Layer 6 of a small transformer language model trained on English Wikipedia (16 layers, counted from 0, width 96).
A neuron's activation on a vector x is GELU(weights . x + bias), where the dot is the dot product.

Input weights of the MLP neurons that the questions are about. A number n stands for (n - 500) times 0.00046.
n3 (bias -0.064): 765,656,599,583,409,533,644,322,399,492,171,605,607,159,418,441,456,433,597,648,478,416,243,497,728,657,446,401,403,535,497,441,202,575,529,649,444,523,473,447,390,689,500,600,445,742,617,643,528,469,496,353,515,589,389,548,722,504,722,574,469,541,580,463,440,558,551,527,548,447,482,483,412,461,434,447,496,518,713,574,603,354,511,590,395,258,477,477,307,429,485,307,412,765,479,528
n5 (bias -0.077): 590,765,564,415,593,354,514,504,301,640,585,539,585,305,643,285,436,610,418,369,521,485,403,585,448,545,561,411,539,317,613,497,548,522,745,639,699,507,421,381,649,448,504,331,443,441,625,688,334,545,669,478,629,545,380,507,435,500,437,573,329,310,411,744,590,500,710,453,329,352,368,379,552,458,446,362,574,426,689,727,350,577,496,500,555,489,625,433,402,478,381,620,296,290,510,597
n8 (bias -0.045): 508,725,538,421,560,699,411,528,599,630,663,719,406,572,440,369,511,429,555,489,591,296,585,539,614,448,630,309,745,404,562,625,558,500,605,566,550,193,516,575,432,369,268,467,516,627,244,483,430,420,597,677,787,563,331,568,439,492,387,547,333,817,774,492,295,584,472,460,665,536,433,493,240,332,566,522,591,508,445,434,487,661,515,386,452,295,354,508,468,681,334,537,271,410,687,404
n18 (bias -0.130): 666,405,626,373,491,500,513,195,302,330,522,406,397,354,432,455,332,531,479,290,651,568,446,556,488,473,891,486,457,325,529,500,644,611,376,451,491,401,710,729,306,338,377,758,36,347,526,392,475,409,386,491,592,846,482,309,569,562,330,566,694,566,673,452,519,392,532,398,610,518,412,419,500,728,393,533,833,474,667,521,407,500,657,230,425,829,564,391,601,714,579,776,592,402,382,475
n19 (bias -0.079): 763,440,445,303,409,491,612,369,429,284,606,367,493,326,357,470,284,751,586,449,367,492,409,435,382,864,471,278,465,462,334,360,448,281,432,653,470,537,691,402,455,406,421,705,475,797,642,507,256,541,587,484,671,581,579,374,567,553,644,484,319,504,598,579,643,331,563,530,359,402,676,559,323,572,538,492,757,414,817,683,580,526,686,508,553,525,341,521,596,447,540,649,302,620,496,359
n50 (bias -0.078): 612,352,368,233,381,700,542,683,655,342,376,538,467,566,714,420,497,436,563,466,486,504,336,475,483,576,706,579,477,306,530,404,536,507,488,521,337,312,679,450,623,417,569,503,351,531,458,620,580,533,518,706,555,297,507,669,293,489,493,581,282,443,365,552,572,310,422,654,598,744,567,480,467,504,448,637,486,336,531,527,421,591,653,476,637,333,452,395,287,504,654,620,396,612,486,691
n55 (bias -0.142): 386,482,503,629,565,408,316,341,770,539,472,281,618,530,555,637,512,542,765,571,364,647,434,500,518,497,450,555,245,437,339,497,467,721,354,471,606,581,674,506,376,529,575,633,420,472,531,483,497,379,497,336,500,609,549,485,527,564,525,494,593,490,656,528,524,388,410,397,418,397,658,535,585,527,386,467,485,623,593,434,436,375,318,444,446,547,602,585,556,327,538,524,382,531,735,515
n65 (bias -0.056): 610,672,645,492,451,729,460,470,543,410,536,482,664,511,620,637,385,541,562,589,654,591,269,381,535,360,504,492,484,681,459,299,524,455,756,674,520,451,344,290,443,402,386,267,376,468,240,516,689,364,572,427,366,430,599,534,361,452,507,555,461,186,536,485,452,460,446,336,592,440,521,354,545,644,550,364,482,504,181,486,545,490,558,385,604,423,481,636,385,660,478,434,843,560,592,412
n91 (bias -0.128): 490,662,733,478,532,512,657,430,454,570,685,500,368,337,429,393,289,203,357,413,598,641,400,533,281,554,363,139,43,485,273,684,539,420,571,838,664,387,702,887,360,473,467,559,489,534,391,380,750,197,184,213,582,913,522,524,467,585,195,642,682,542,722,297,545,283,751,417,451,719,560,393,413,689,189,620,730,490,682,275,365,727,640,510,515,262,215,424,637,792,579,332,485,353,530,580
n105 (bias -0.139): 348,689,452,722,399,262,331,500,864,572,650,660,337,551,642,546,645,340,397,330,805,404,443,569,572,568,677,847,565,391,253,660,735,649,451,604,317,528,591,266,90,439,444,368,512,554,312,821,266,590,710,88,739,552,619,419,598,433,193,368,311,390,398,532,700,264,831,596,535,66,369,596,489,650,165,438,479,681,873,785,470,379,468,303,335,644,494,489,307,489,865,593,276,363,505,505
n127 (bias -0.096): 550,467,508,301,623,509,500,536,413,760,530,575,594,388,381,493,360,301,228,492,299,273,485,367,375,648,298,524,551,371,329,555,656,657,635,574,337,484,536,409,305,417,336,453,406,567,603,595,559,612,741,581,581,704,524,210,589,645,552,469,333,340,538,462,538,340,649,687,482,610,456,622,428,529,373,401,474,786,597,441,280,507,749,349,438,606,556,643,419,653,654,562,485,354,619,441
n129 (bias -0.070): 825,683,679,388,467,652,545,259,744,325,802,562,538,444,482,266,607,404,751,588,531,481,595,521,496,570,305,528,377,328,474,547,568,353,597,349,632,602,382,514,509,407,537,521,313,475,339,564,522,257,363,378,543,705,444,483,152,532,267,190,405,495,349,797,539,442,758,289,760,255,848,341,495,635,428,345,350,473,485,677,535,446,648,429,582,304,372,570,656,491,595,254,643,404,469,591
n138 (bias -0.118): 357,350,563,418,685,675,563,527,484,602,660,428,556,545,339,531,467,486,428,591,569,596,640,578,418,676,318,274,456,570,585,500,481,527,639,510,673,150,608,452,421,329,531,497,602,544,661,526,637,438,396,337,577,647,417,481,511,636,633,483,461,382,395,570,421,369,528,578,515,684,644,537,383,380,606,684,425,520,583,471,373,300,345,683,481,542,632,596,333,453,497,557,347,432,587,567
n149 (bias -0.104): 522,435,641,338,460,336,414,509,483,421,551,559,734,370,341,401,352,548,187,614,500,737,521,535,680,500,595,504,623,508,520,320,719,504,257,478,276,260,428,473,593,588,397,282,605,576,474,473,484,549,832,539,351,296,612,396,650,329,223,791,414,744,462,423,374,419,591,548,560,659,467,740,455,601,381,426,441,736,321,467,268,568,461,572,869,386,310,598,626,658,565,302,752,421,533,318
n157 (bias -0.065): 446,547,374,421,424,660,578,421,485,441,796,557,598,540,661,444,333,582,340,519,561,548,648,549,577,544,378,293,492,496,558,584,449,630,570,559,404,588,633,706,420,468,336,536,426,547,240,411,511,400,407,635,306,645,480,579,361,792,139,414,724,598,367,600,353,618,518,605,410,437,597,722,412,484,274,419,436,591,770,603,543,682,723,504,371,590,383,464,520,469,276,508,271,357,623,656
n160 (bias -0.122): 544,562,435,633,602,606,731,391,277,496,708,536,623,337,298,692,439,389,538,418,529,455,702,387,552,553,573,673,173,510,600,469,600,570,479,758,611,474,572,436,443,654,504,432,306,608,356,381,472,413,481,438,576,662,443,497,523,545,297,460,450,278,565,496,721,453,470,585,527,448,683,605,360,644,543,563,443,354,663,441,447,594,435,185,483,361,454,372,462,615,412,504,427,245,673,497
n166 (bias -0.073): 585,678,460,327,766,243,589,608,548,409,635,543,591,492,410,456,464,754,443,327,270,621,481,881,492,650,347,342,447,585,717,569,288,418,341,581,583,562,609,421,329,591,408,417,500,482,484,472,554,550,441,540,369,811,370,575,551,508,606,500,292,508,500,352,286,795,571,248,347,496,473,395,542,603,359,712,457,579,663,662,626,333,700,441,623,419,323,388,386,561,532,621,400,578,403,573
n170 (bias -0.056): 466,560,379,700,653,514,657,409,550,509,467,649,520,395,496,608,313,534,500,364,550,496,702,534,608,474,238,278,722,573,680,524,484,564,657,637,345,295,531,314,256,348,408,136,567,514,487,470,730,679,500,395,637,561,482,410,273,418,521,300,406,521,417,714,189,663,535,591,292,422,321,543,587,473,881,641,310,649,587,456,647,344,567,479,652,446,350,613,597,341,377,514,286,627,537,213
n180 (bias -0.037): 457,557,305,735,674,464,626,419,553,511,401,591,611,824,427,649,496,453,591,416,426,248,617,490,316,559,557,478,488,551,395,691,372,700,508,489,271,615,485,419,207,706,593,476,234,386,401,532,411,556,433,539,519,604,631,550,481,431,434,345,477,605,613,461,430,592,602,457,347,386,472,563,596,607,511,507,451,370,559,278,524,490,518,293,490,804,384,500,635,675,482,496,531,368,323,579
n185 (bias -0.097): 465,426,407,352,431,438,740,436,361,456,512,631,489,606,591,583,689,540,348,600,377,663,500,308,403,675,772,318,483,530,556,504,441,552,597,714,402,617,664,504,589,399,663,390,383,354,457,590,628,541,402,265,681,235,508,369,471,656,515,583,459,512,577,578,402,318,540,321,613,693,417,467,403,254,312,418,665,757,607,204,307,507,637,358,586,434,385,666,492,404,394,450,320,751,553,639
n217 (bias -0.084): 537,503,553,558,424,455,240,459,695,517,589,276,440,713,464,449,510,306,627,346,530,622,593,659,602,545,387,573,397,587,402,519,573,555,564,609,667,403,609,566,490,521,577,412,550,592,560,657,564,382,311,296,616,639,507,750,465,497,454,385,493,432,311,366,595,480,515,453,453,665,574,484,295,504,450,458,507,309,522,272,523,522,340,658,494,279,447,462,609,541,577,532,561,542,276,426
n220 (bias -0.086): 545,423,556,661,500,345,541,381,629,404,596,621,567,325,427,490,621,530,472,449,614,372,765,507,514,484,496,500,316,429,655,397,496,340,635,670,451,380,722,615,570,527,554,475,329,496,530,454,439,512,578,466,465,594,551,403,638,641,540,579,401,595,323,504,362,363,559,245,719,420,435,750,442,691,174,707,547,537,288,504,680,655,612,302,383,270,410,670,261,500,485,340,486,275,395,618
n246 (bias -0.104): 445,535,507,521,459,392,363,583,571,561,487,487,576,427,523,489,515,518,533,607,576,602,475,558,435,700,495,425,382,469,544,419,574,420,587,569,488,489,537,419,459,369,532,566,568,584,496,659,479,470,686,496,486,511,470,490,502,496,335,591,470,502,498,517,567,454,474,389,651,401,534,522,493,551,467,443,494,459,507,422,451,545,417,543,575,458,479,604,475,737,531,474,378,500,496,454
n247 (bias -0.036): 590,595,511,302,556,411,551,297,567,673,681,666,628,571,374,629,496,584,694,637,252,601,417,546,486,683,606,615,224,421,377,568,442,661,520,740,328,608,677,441,496,433,362,389,622,468,464,548,490,571,440,407,538,712,436,440,580,471,514,584,454,248,425,550,621,504,543,409,503,485,358,620,411,565,228,534,553,630,630,397,282,433,357,486,589,462,500,381,425,610,680,504,572,227,368,341
n268 (bias -0.047): 531,659,484,779,585,751,232,504,604,600,616,431,588,549,603,663,415,301,400,181,585,581,598,735,515,663,607,621,668,598,548,481,463,496,300,202,526,731,656,383,666,323,606,448,487,315,294,652,504,577,607,363,586,553,426,708,558,488,569,262,683,587,376,402,304,512,442,584,219,412,428,460,577,408,558,429,370,485,461,429,377,402,664,365,563,504,307,480,356,448,567,450,350,405,568,587
n278 (bias -0.063): 352,610,406,354,563,513,523,434,589,721,574,685,741,437,522,593,649,658,464,444,377,614,565,603,550,535,548,555,653,439,432,432,457,273,684,699,520,320,176,376,641,652,453,326,372,707,436,427,507,696,417,519,397,668,291,437,416,369,544,500,680,420,534,489,475,343,661,539,518,543,456,581,563,246,785,768,363,433,434,579,381,622,297,496,406,480,476,195,496,492,640,375,428,570,383,424
n281 (bias -0.077): 391,676,556,532,469,655,752,561,544,511,423,467,451,488,453,525,577,686,620,694,636,508,636,337,243,508,756,280,586,450,617,546,637,458,369,341,358,500,648,419,515,665,259,416,571,500,448,441,525,628,289,564,598,471,570,531,401,595,387,508,310,636,482,601,346,578,372,416,570,408,403,576,372,675,305,521,529,742,504,647,403,199,426,423,329,302,186,535,527,690,590,504,600,489,533,618
n315 (bias -0.071): 410,727,592,504,739,721,531,567,446,525,612,361,406,450,564,468,524,475,363,551,507,679,493,538,428,335,529,479,375,394,454,454,565,637,204,315,493,386,615,390,632,507,310,513,310,511,483,573,404,575,255,328,504,483,478,506,573,486,329,517,431,490,405,586,257,439,535,561,449,458,580,346,671,522,515,352,567,459,617,533,430,755,462,578,638,727,330,414,645,423,479,500,718,567,707,659
n316 (bias -0.074): 731,574,422,692,482,451,570,258,792,487,500,444,754,464,322,723,457,371,442,338,637,437,571,528,404,387,551,783,581,450,624,587,804,638,490,544,533,486,363,630,315,558,677,516,417,270,228,562,287,410,350,317,596,353,350,423,223,415,402,482,615,739,754,265,566,504,653,414,443,415,626,464,518,723,546,391,722,316,471,412,397,677,691,457,371,454,390,26,582,562,500,593,613,470,559,479
n317 (bias -0.047): 548,600,405,574,553,650,448,472,290,461,564,524,326,500,467,465,571,786,571,628,524,422,536,687,421,582,258,401,278,621,416,542,571,678,508,552,556,525,636,426,291,429,457,461,267,398,748,539,411,464,482,527,417,722,643,500,656,658,467,455,271,500,741,524,340,452,437,381,318,560,520,637,386,577,420,595,493,591,504,415,492,398,562,379,559,373,507,496,496,661,397,493,368,500,540,246
n320 (bias -0.064): 337,557,403,301,320,441,299,384,548,376,764,470,528,335,445,580,433,527,393,226,377,563,496,634,601,257,552,734,504,482,536,604,457,604,363,599,320,371,607,585,606,488,343,617,416,749,537,547,413,637,472,345,611,719,583,651,632,404,570,222,436,355,582,538,270,616,622,567,370,500,485,658,641,492,480,511,618,667,756,720,330,524,425,285,367,520,456,496,393,554,564,355,522,540,398,652
n339 (bias -0.040): 415,503,548,751,496,429,771,238,456,663,587,373,604,369,295,550,471,602,577,601,569,742,330,752,437,312,742,241,536,458,619,335,354,406,571,507,396,366,543,763,393,352,504,521,551,508,401,510,401,458,519,585,539,639,585,455,598,451,507,694,379,714,504,496,536,588,397,452,510,481,393,256,504,551,390,468,547,551,468,546,712,479,493,420,648,437,321,412,318,639,626,666,287,399,543,408

Each question shows a token from some text and the vector x that enters the MLP there. A number n stands for (n - 500) times 0.016.

"Lanka": 285,635,446,539,497,413,582,646,600,375,493,545,576,314,601,392,424,621,544,287,389,488,513,540,305,564,492,571,545,465,499,395,396,467,488,392,627,599,293,514,577,643,385,672,505,407,436,801,496,448,497,507,579,527,571,418,554,545,318,313,570,355,475,263,661,500,284,514,519,517,572,506,418,446,504,515,613,449,326,532,744,506,617,581,642,532,699,467,642,503,514,427,572,533,583,403
The neuron with the highest activation: n129

"– ": 289,421,486,345,475,370,573,600,515,368,489,701,461,211,439,492,540,570,637,358,366,387,572,489,370,484,590,414,462,570,451,664,435,533,541,356,577,577,634,592,526,527,304,652,580,481,470,799,618,507,331,465,465,533,431,582,510,499,333,360,529,413,505,331,661,493,284,456,507,653,467,482,455,454,563,484,617,407,403,445,589,444,568,527,669,588,751,625,592,678,445,389,543,555,543,532
The neuron with the highest activation: n91

"the ": 453,559,435,628,603,501,485,520,605,323,369,604,606,329,551,381,469,619,567,340,323,501,602,534,419,430,577,468,354,439,554,533,350,534,561,533,596,536,561,508,559,597,433,740,709,423,495,744,497,476,459,420,357,470,397,495,572,662,412,360,474,357,596,249,558,400,217,526,578,547,446,550,441,414,543,534,576,388,274,538,610,599,558,515,667,526,712,431,601,653,369,385,531,535,439,546
The three highest activations, in order: n220, n246, n166

"He ": 325,482,423,373,440,284,532,531,575,468,557,676,531,261,486,421,497,685,512,381,497,515,713,351,434,415,541,571,484,559,484,573,379,567,503,370,577,577,510,520,607,541,308,661,573,446,444,760,613,476,472,445,449,399,415,558,669,470,310,228,505,347,484,361,662,454,311,597,488,653,502,462,468,430,567,476,626,463,282,559,691,532,530,543,678,571,640,572,504,553,398,456,564,579,618,533
Which neuron fires most, and how strongly? n320, at about 0.56

"album ": 253,511,494,425,449,407,574,534,480,420,451,691,500,299,516,418,493,624,684,383,434,404,643,493,430,543,514,569,545,257,558,544,418,543,680,402,609,630,532,543,477,591,310,593,623,507,471,790,538,462,337,506,592,391,417,520,630,611,345,447,512,523,552,281,562,398,163,486,467,534,533,545,432,420,451,459,585,385,375,486,714,515,437,491,606,654,692,541,525,529,455,333,503,563,624,621
The neuron with the highest activation: n8

"electric ": 290,359,447,559,499,438,593,599,510,366,492,699,589,281,553,478,518,602,531,480,371,402,546,629,474,447,440,555,467,474,550,612,378,444,704,446,452,465,583,558,465,551,266,580,681,408,422,701,558,321,404,416,520,406,433,520,550,536,452,410,550,400,531,276,581,455,196,517,621,522,610,521,521,495,550,483,671,464,234,376,722,401,473,612,563,608,740,489,611,530,519,471,524,552,628,526
The neuron with the highest activation: n65

"organ ": 247,413,461,448,443,380,661,572,524,492,478,687,586,287,395,434,490,525,579,469,445,453,562,537,498,525,516,614,567,427,567,601,378,544,604,383,497,582,453,571,552,578,269,702,662,420,533,779,582,367,349,492,586,418,446,510,668,512,342,367,473,406,482,354,615,429,163,508,530,550,520,450,533,445,592,539,581,489,229,427,712,450,539,444,672,605,688,485,501,526,486,402,461,667,584,467
The neuron with the highest activation: n339

"Tamil ": 375,563,423,540,492,365,579,595,543,423,444,573,550,273,673,487,458,639,531,419,448,469,512,484,319,503,543,536,546,454,483,465,405,522,678,406,527,547,390,525,504,688,342,669,621,467,474,722,552,330,527,588,613,527,543,508,505,681,305,333,537,371,487,168,540,495,262,455,616,547,543,418,464,348,498,470,541,427,311,455,685,465,608,487,529,588,699,517,597,666,556,326,517,673,542,474
Which two neurons fire most, strongest first? n65, n246

"and ": 272,477,487,563,447,311,560,580,625,303,394,657,578,269,471,429,460,608,624,384,414,503,571,449,400,444,415,501,491,499,549,592,299,499,631,378,581,534,540,578,488,595,370,629,545,520,499,852,584,518,471,489,492,411,461,540,570,533,255,367,566,462,468,254,613,404,331,614,402,726,419,541,442,456,548,513,570,502,356,498,729,511,501,481,741,544,636,544,590,536,499,417,542,540,616,408
The neuron with the highest activation: n217

", ": 267,543,432,568,508,481,520,553,573,419,403,697,581,238,492,505,533,609,655,362,378,526,646,475,348,514,466,473,563,494,479,701,445,488,508,489,488,572,436,623,601,610,359,587,675,376,520,838,593,494,421,517,441,482,473,517,587,565,436,418,519,426,454,323,491,480,99,481,415,574,421,502,422,346,577,531,629,495,295,492,695,480,460,432,733,599,626,612,517,612,402,363,465,494,586,462
The three highest activations, in order: n170, n268, n317

". ": 81,466,494,550,415,423,620,555,601,442,405,675,581,287,480,413,530,634,601,383,564,469,685,468,357,499,484,453,540,500,603,581,406,535,547,338,576,584,519,460,533,569,430,577,775,470,489,661,650,455,381,467,471,534,414,542,605,518,411,249,457,350,507,317,584,472,180,480,518,515,536,567,391,494,521,502,577,407,345,575,557,481,419,589,643,615,711,615,530,591,444,460,499,489,568,470
The neuron with the highest activation: n138

"Records": 238,522,530,475,500,448,620,626,555,426,530,598,551,325,433,409,401,569,678,309,343,391,587,478,348,527,472,640,530,404,495,499,393,442,599,417,597,615,415,570,492,525,252,518,566,480,401,822,434,418,426,567,526,456,511,437,647,519,289,432,519,430,550,362,709,386,282,517,396,468,567,498,425,524,459,425,653,483,364,511,688,528,649,550,657,642,772,460,591,492,567,451,611,514,659,490
The three highest activations, in order: n19, n127, n316

"7": 281,542,379,577,523,497,508,650,634,463,485,637,551,261,429,500,390,654,648,404,358,424,625,565,333,489,526,434,566,462,515,520,437,463,486,508,466,682,459,561,616,695,397,614,676,369,575,842,551,472,400,475,513,492,450,454,555,547,397,487,480,332,502,354,539,568,185,475,509,555,468,539,390,376,543,520,639,444,254,468,596,461,399,499,796,709,601,524,505,497,533,404,526,496,524,413
The neuron with the highest activation: n247

"Vass": 169,525,390,351,453,433,493,655,590,525,455,483,544,344,440,457,395,585,572,518,464,500,545,362,396,543,468,512,671,528,614,619,371,583,662,391,442,544,360,598,545,525,279,648,590,439,549,688,522,415,484,483,477,525,368,488,577,716,406,303,472,398,629,290,554,367,178,503,531,516,555,526,445,380,530,502,635,523,369,518,642,567,601,556,685,551,771,472,595,592,583,476,471,496,531,461
Which neuron fires most, and how strongly? n127, at about 0.69

"og": 250,478,419,454,455,416,586,587,682,543,533,573,518,338,478,401,452,765,656,358,455,462,489,482,313,467,404,534,638,531,593,512,382,512,477,443,565,509,498,608,531,603,426,715,507,369,422,603,547,465,463,580,502,368,429,372,567,574,284,299,540,343,475,258,546,519,281,521,448,537,519,588,416,346,549,506,748,487,319,473,645,483,492,522,740,624,714,527,634,553,532,565,518,573,576,524
Which neuron fires most, and how strongly? n55, at about 0.069

"when ": 304,464,403,415,461,435,628,670,567,374,469,668,656,285,602,383,479,565,570,379,461,502,654,341,342,488,449,573,441,406,556,554,264,493,562,396,501,581,566,561,624,600,378,576,593,522,482,747,551,527,482,473,451,422,364,587,570,390,402,325,534,525,459,231,631,418,260,479,566,675,429,580,478,423,428,510,613,455,391,506,710,516,471,555,696,603,671,598,566,537,424,453,569,495,608,501
Which neuron fires most, and how strongly? n50, at about 0.47

"son ": 255,529,320,393,453,304,513,522,588,409,494,673,494,396,505,408,432,650,696,415,411,475,662,461,436,500,540,528,483,473,587,632,303,523,577,380,491,520,490,532,515,596,307,691,581,483,435,827,591,379,470,426,497,471,386,441,638,500,444,245,469,475,492,285,605,445,329,526,593,581,455,465,479,439,557,544,600,496,435,481,683,453,395,649,600,592,727,635,613,483,453,384,574,609,584,497
The three highest activations, in order: n320, n55, n246

"sent ": 263,477,461,403,516,430,500,630,536,420,502,686,564,356,468,456,561,598,548,462,396,444,679,448,411,499,459,331,442,438,586,474,389,476,599,352,388,470,494,663,555,616,316,566,585,478,552,835,570,424,414,321,484,447,352,528,526,483,433,335,511,364,581,265,624,422,216,536,585,539,458,556,503,414,524,534,638,501,397,434,722,509,602,569,668,537,773,635,608,463,515,433,628,507,650,526
The three highest activations, in order: n138, n185, n246

"ailed ": 303,589,407,404,514,428,517,549,559,412,480,596,515,352,500,363,475,598,596,442,457,434,614,462,361,524,487,340,449,487,533,544,364,543,548,405,421,510,496,608,519,597,383,493,676,414,471,821,560,509,453,388,458,468,275,586,527,476,425,257,538,435,605,310,542,408,243,526,581,563,498,572,440,390,506,542,668,483,317,481,734,461,546,625,594,557,856,651,539,536,540,407,643,566,698,511
The neuron with the highest activation: n138

"D": 310,517,417,387,427,554,468,522,552,469,392,556,576,271,606,382,391,663,595,402,355,473,658,485,413,426,482,488,604,533,521,515,350,519,590,531,626,585,506,584,513,650,374,712,558,474,587,708,444,551,457,533,287,436,376,372,581,671,486,357,513,374,504,218,646,539,243,482,532,454,457,516,450,468,525,628,668,450,325,570,709,547,409,585,768,547,601,559,594,512,445,507,445,419,462,568
The neuron with the highest activation: n166

"so ": 249,435,461,487,460,354,558,558,598,442,414,638,638,266,510,319,505,606,593,370,503,530,600,426,375,505,416,452,472,439,574,590,410,533,555,401,522,484,475,484,557,638,331,547,714,508,465,800,552,450,552,592,466,384,430,534,609,431,299,357,430,432,479,284,644,513,247,681,551,586,434,510,449,425,428,499,615,539,428,446,614,474,534,502,822,655,659,580,635,501,493,401,604,434,602,525
The neuron with the highest activation: n149

"\") ": 293,588,500,478,483,416,608,632,610,357,539,683,510,300,439,449,571,476,633,331,467,439,620,487,433,432,508,468,465,444,426,536,358,527,606,390,519,607,464,569,560,559,247,626,622,416,421,654,560,404,388,507,568,443,430,584,722,504,396,277,513,348,427,228,632,517,196,496,455,573,488,518,514,475,437,473,608,364,452,573,658,563,597,446,629,584,740,569,602,611,548,387,526,622,571,515
Which two neurons fire most, strongest first? n320, n91

"whilst ": 176,421,517,483,458,458,577,598,506,383,445,611,727,245,513,354,524,644,522,384,507,520,661,391,390,498,503,458,532,469,581,545,373,574,550,410,549,529,556,562,578,599,360,555,724,535,510,776,552,484,437,549,442,449,411,564,595,426,417,323,543,452,501,260,631,334,221,558,555,598,506,550,464,370,509,442,529,468,327,456,716,478,475,603,710,586,643,536,623,593,429,439,485,458,623,423
Which two neurons fire most, strongest first? n149, n246

"-": 242,515,446,474,528,478,523,583,553,401,427,678,591,293,510,503,554,690,672,423,514,426,547,599,400,390,411,397,539,465,563,597,426,474,593,427,483,600,621,528,454,562,291,627,591,473,536,735,564,500,450,395,414,342,435,492,513,551,383,389,541,389,598,267,604,538,221,424,515,556,403,602,336,404,458,542,670,450,324,533,695,397,499,513,664,584,728,521,569,730,438,448,594,474,552,475
Which two neurons fire most, strongest first? n317, n281

"country ": 223,566,494,521,452,370,554,557,488,326,515,693,630,379,653,375,503,576,674,353,385,495,551,551,419,527,430,567,601,403,551,463,341,519,596,403,549,580,446,617,573,628,315,646,565,467,558,675,450,348,330,435,617,415,439,533,618,647,495,316,599,394,480,276,543,416,296,512,541,585,530,509,469,404,511,463,557,409,281,449,693,478,529,498,615,660,638,493,653,579,463,331,557,558,535,552
The neuron with the highest activation: n217

"on ": 143,530,425,431,483,454,523,592,509,285,519,591,574,314,535,383,498,562,601,411,370,491,523,528,451,467,490,447,531,414,562,475,395,469,534,468,509,566,506,624,556,577,397,646,764,481,449,656,586,441,430,376,507,443,427,647,578,549,392,238,535,490,530,326,640,485,213,512,559,649,535,596,544,403,630,519,576,385,223,469,575,416,386,512,658,574,680,554,662,500,491,544,592,533,649,504
The neuron with the highest activation: n217

"married ": 229,476,455,388,486,359,580,540,485,420,440,706,593,335,566,509,434,475,558,420,416,490,609,423,438,533,529,364,485,475,547,496,286,443,613,358,494,528,591,553,531,551,394,647,640,397,550,811,665,344,329,356,478,499,472,533,586,503,408,302,575,447,588,245,625,380,384,596,555,559,504,463,472,454,524,459,599,502,375,510,625,468,474,619,480,575,746,646,607,662,522,330,616,574,632,506
Which neuron fires most, and how strongly? n91, at about 1.2

"\n": 109,535,574,528,412,304,616,561,490,473,550,672,560,216,621,390,484,607,552,378,460,383,612,474,441,500,443,455,484,474,523,566,385,483,516,384,595,592,522,454,527,539,471,485,698,494,501,687,641,374,464,493,443,532,413,515,598,474,405,313,383,358,485,331,732,488,258,545,524,567,597,551,583,358,525,419,583,377,364,602,596,462,595,479,633,601,718,626,638,587,471,533,481,507,517,448
Which two neurons fire most, strongest first? n5, n246

"78": 167,520,360,503,443,429,468,694,643,298,597,601,523,312,566,388,431,648,635,342,411,542,614,545,384,549,521,494,605,522,530,507,373,483,588,445,479,655,477,579,500,570,372,613,613,455,503,699,514,410,303,451,549,491,394,425,534,494,528,447,475,280,529,250,570,533,322,487,550,561,574,612,506,435,494,589,640,415,247,491,665,428,487,594,619,558,711,489,668,509,603,416,518,494,524,473
Which neuron fires most, and how strongly? n166, at about 0.55

"\" ": 293,580,437,461,488,414,530,543,567,396,440,714,476,320,429,536,572,552,647,375,477,380,642,508,444,505,461,463,425,452,472,638,377,543,603,391,462,617,483,526,588,493,326,681,719,381,351,735,600,396,340,517,480,441,396,505,660,571,355,320,513,412,419,343,581,512,227,478,438,592,483,552,514,472,483,471,708,334,420,522,633,557,562,475,655,588,788,567,554,631,547,381,530,633,495,490
The three highest activations, in order: n180, n246, n247

"am": 389,552,390,524,494,483,563,620,717,515,479,547,540,264,574,347,470,601,681,377,378,494,503,528,394,527,422,496,648,492,516,487,385,490,463,495,433,578,419,552,432,583,439,760,614,313,461,728,556,440,429,504,435,378,428,486,580,498,394,297,586,313,429,266,721,509,364,570,419,526,505,564,408,394,559,531,772,382,385,493,592,495,520,522,663,634,807,509,588,516,512,468,505,550,546,423
The neuron with the highest activation: n316

"10": 155,570,408,572,551,492,582,725,694,382,431,561,563,211,487,342,460,586,662,376,410,578,607,550,369,480,536,524,615,473,553,518,409,359,559,490,473,718,489,524,615,567,412,518,616,440,508,695,523,464,349,456,509,487,413,489,597,477,366,431,472,354,532,330,557,504,275,500,545,562,557,576,435,396,587,522,619,389,233,448,592,449,373,576,609,709,664,533,601,509,502,461,570,509,522,446
The neuron with the highest activation: n278

"48 ": 213,520,411,530,478,408,610,666,650,374,400,677,508,300,468,446,597,612,559,342,395,581,639,600,423,503,567,428,519,520,567,508,434,479,577,392,436,538,457,603,550,584,364,541,600,446,476,690,551,395,343,489,547,424,337,400,604,462,440,354,561,296,511,287,672,544,295,482,600,647,454,534,472,396,526,565,542,412,281,484,591,466,486,518,581,685,778,588,568,599,605,356,558,476,576,489
The neuron with the highest activation: n278

"which ": 278,517,445,487,429,423,599,605,589,413,480,679,573,312,653,332,407,604,597,363,376,517,673,395,361,499,489,503,459,357,504,498,366,592,598,460,442,548,538,498,522,496,417,568,658,552,460,795,570,474,470,495,496,357,431,558,679,500,361,323,598,448,454,302,604,420,186,553,521,683,395,555,458,459,479,519,512,432,299,480,701,565,530,546,751,642,599,618,552,556,468,438,509,523,590,534
The neuron with the highest activation: n50

"8": 197,539,432,555,468,351,621,693,547,480,498,599,556,282,528,445,386,633,661,332,390,453,656,562,384,530,527,369,551,505,591,489,383,504,536,367,548,666,486,478,582,604,416,584,652,423,530,622,642,447,392,472,430,526,469,453,603,550,258,399,417,360,562,315,519,600,275,507,487,593,592,544,434,452,504,480,681,412,276,505,499,476,414,631,697,662,742,575,508,518,512,416,523,536,497,436
Which neuron fires most, and how strongly? n166, at about 0.64

"Wood ": 354,416,423,516,473,281,615,499,638,410,429,603,479,288,383,507,472,544,515,357,322,449,547,545,484,473,556,672,500,490,591,623,435,553,519,445,470,552,399,615,526,578,347,687,557,361,569,783,586,379,341,516,390,447,476,496,560,551,337,405,577,366,499,167,601,386,226,536,653,576,512,518,438,451,569,497,633,462,397,475,655,591,550,440,699,560,725,502,519,664,461,453,586,539,670,543
Which two neurons fire most, strongest first? n316, n18

"piano": 246,418,420,478,453,508,643,521,542,502,498,674,588,273,393,449,427,603,625,344,388,467,528,499,408,518,464,612,531,456,499,573,369,453,731,405,463,588,518,498,488,481,317,648,661,493,487,733,572,326,266,520,538,468,520,518,602,404,468,484,527,408,488,257,617,442,213,532,484,446,632,537,460,550,561,467,622,440,280,491,718,430,573,594,589,515,741,505,683,578,558,427,496,555,630,454
Which two neurons fire most, strongest first? n339, n19

"–": 206,612,440,549,525,455,424,631,570,401,378,688,531,269,465,546,489,572,645,395,478,503,604,528,341,466,468,502,618,501,532,593,413,439,552,454,568,585,539,666,577,529,345,581,647,471,579,774,532,522,376,370,468,432,454,530,595,588,479,351,510,397,545,393,668,538,164,391,493,539,417,488,359,355,560,585,547,519,262,476,625,387,405,457,726,640,604,474,589,649,485,415,574,447,595,429
Which neuron fires most, and how strongly? n281, at about 0.34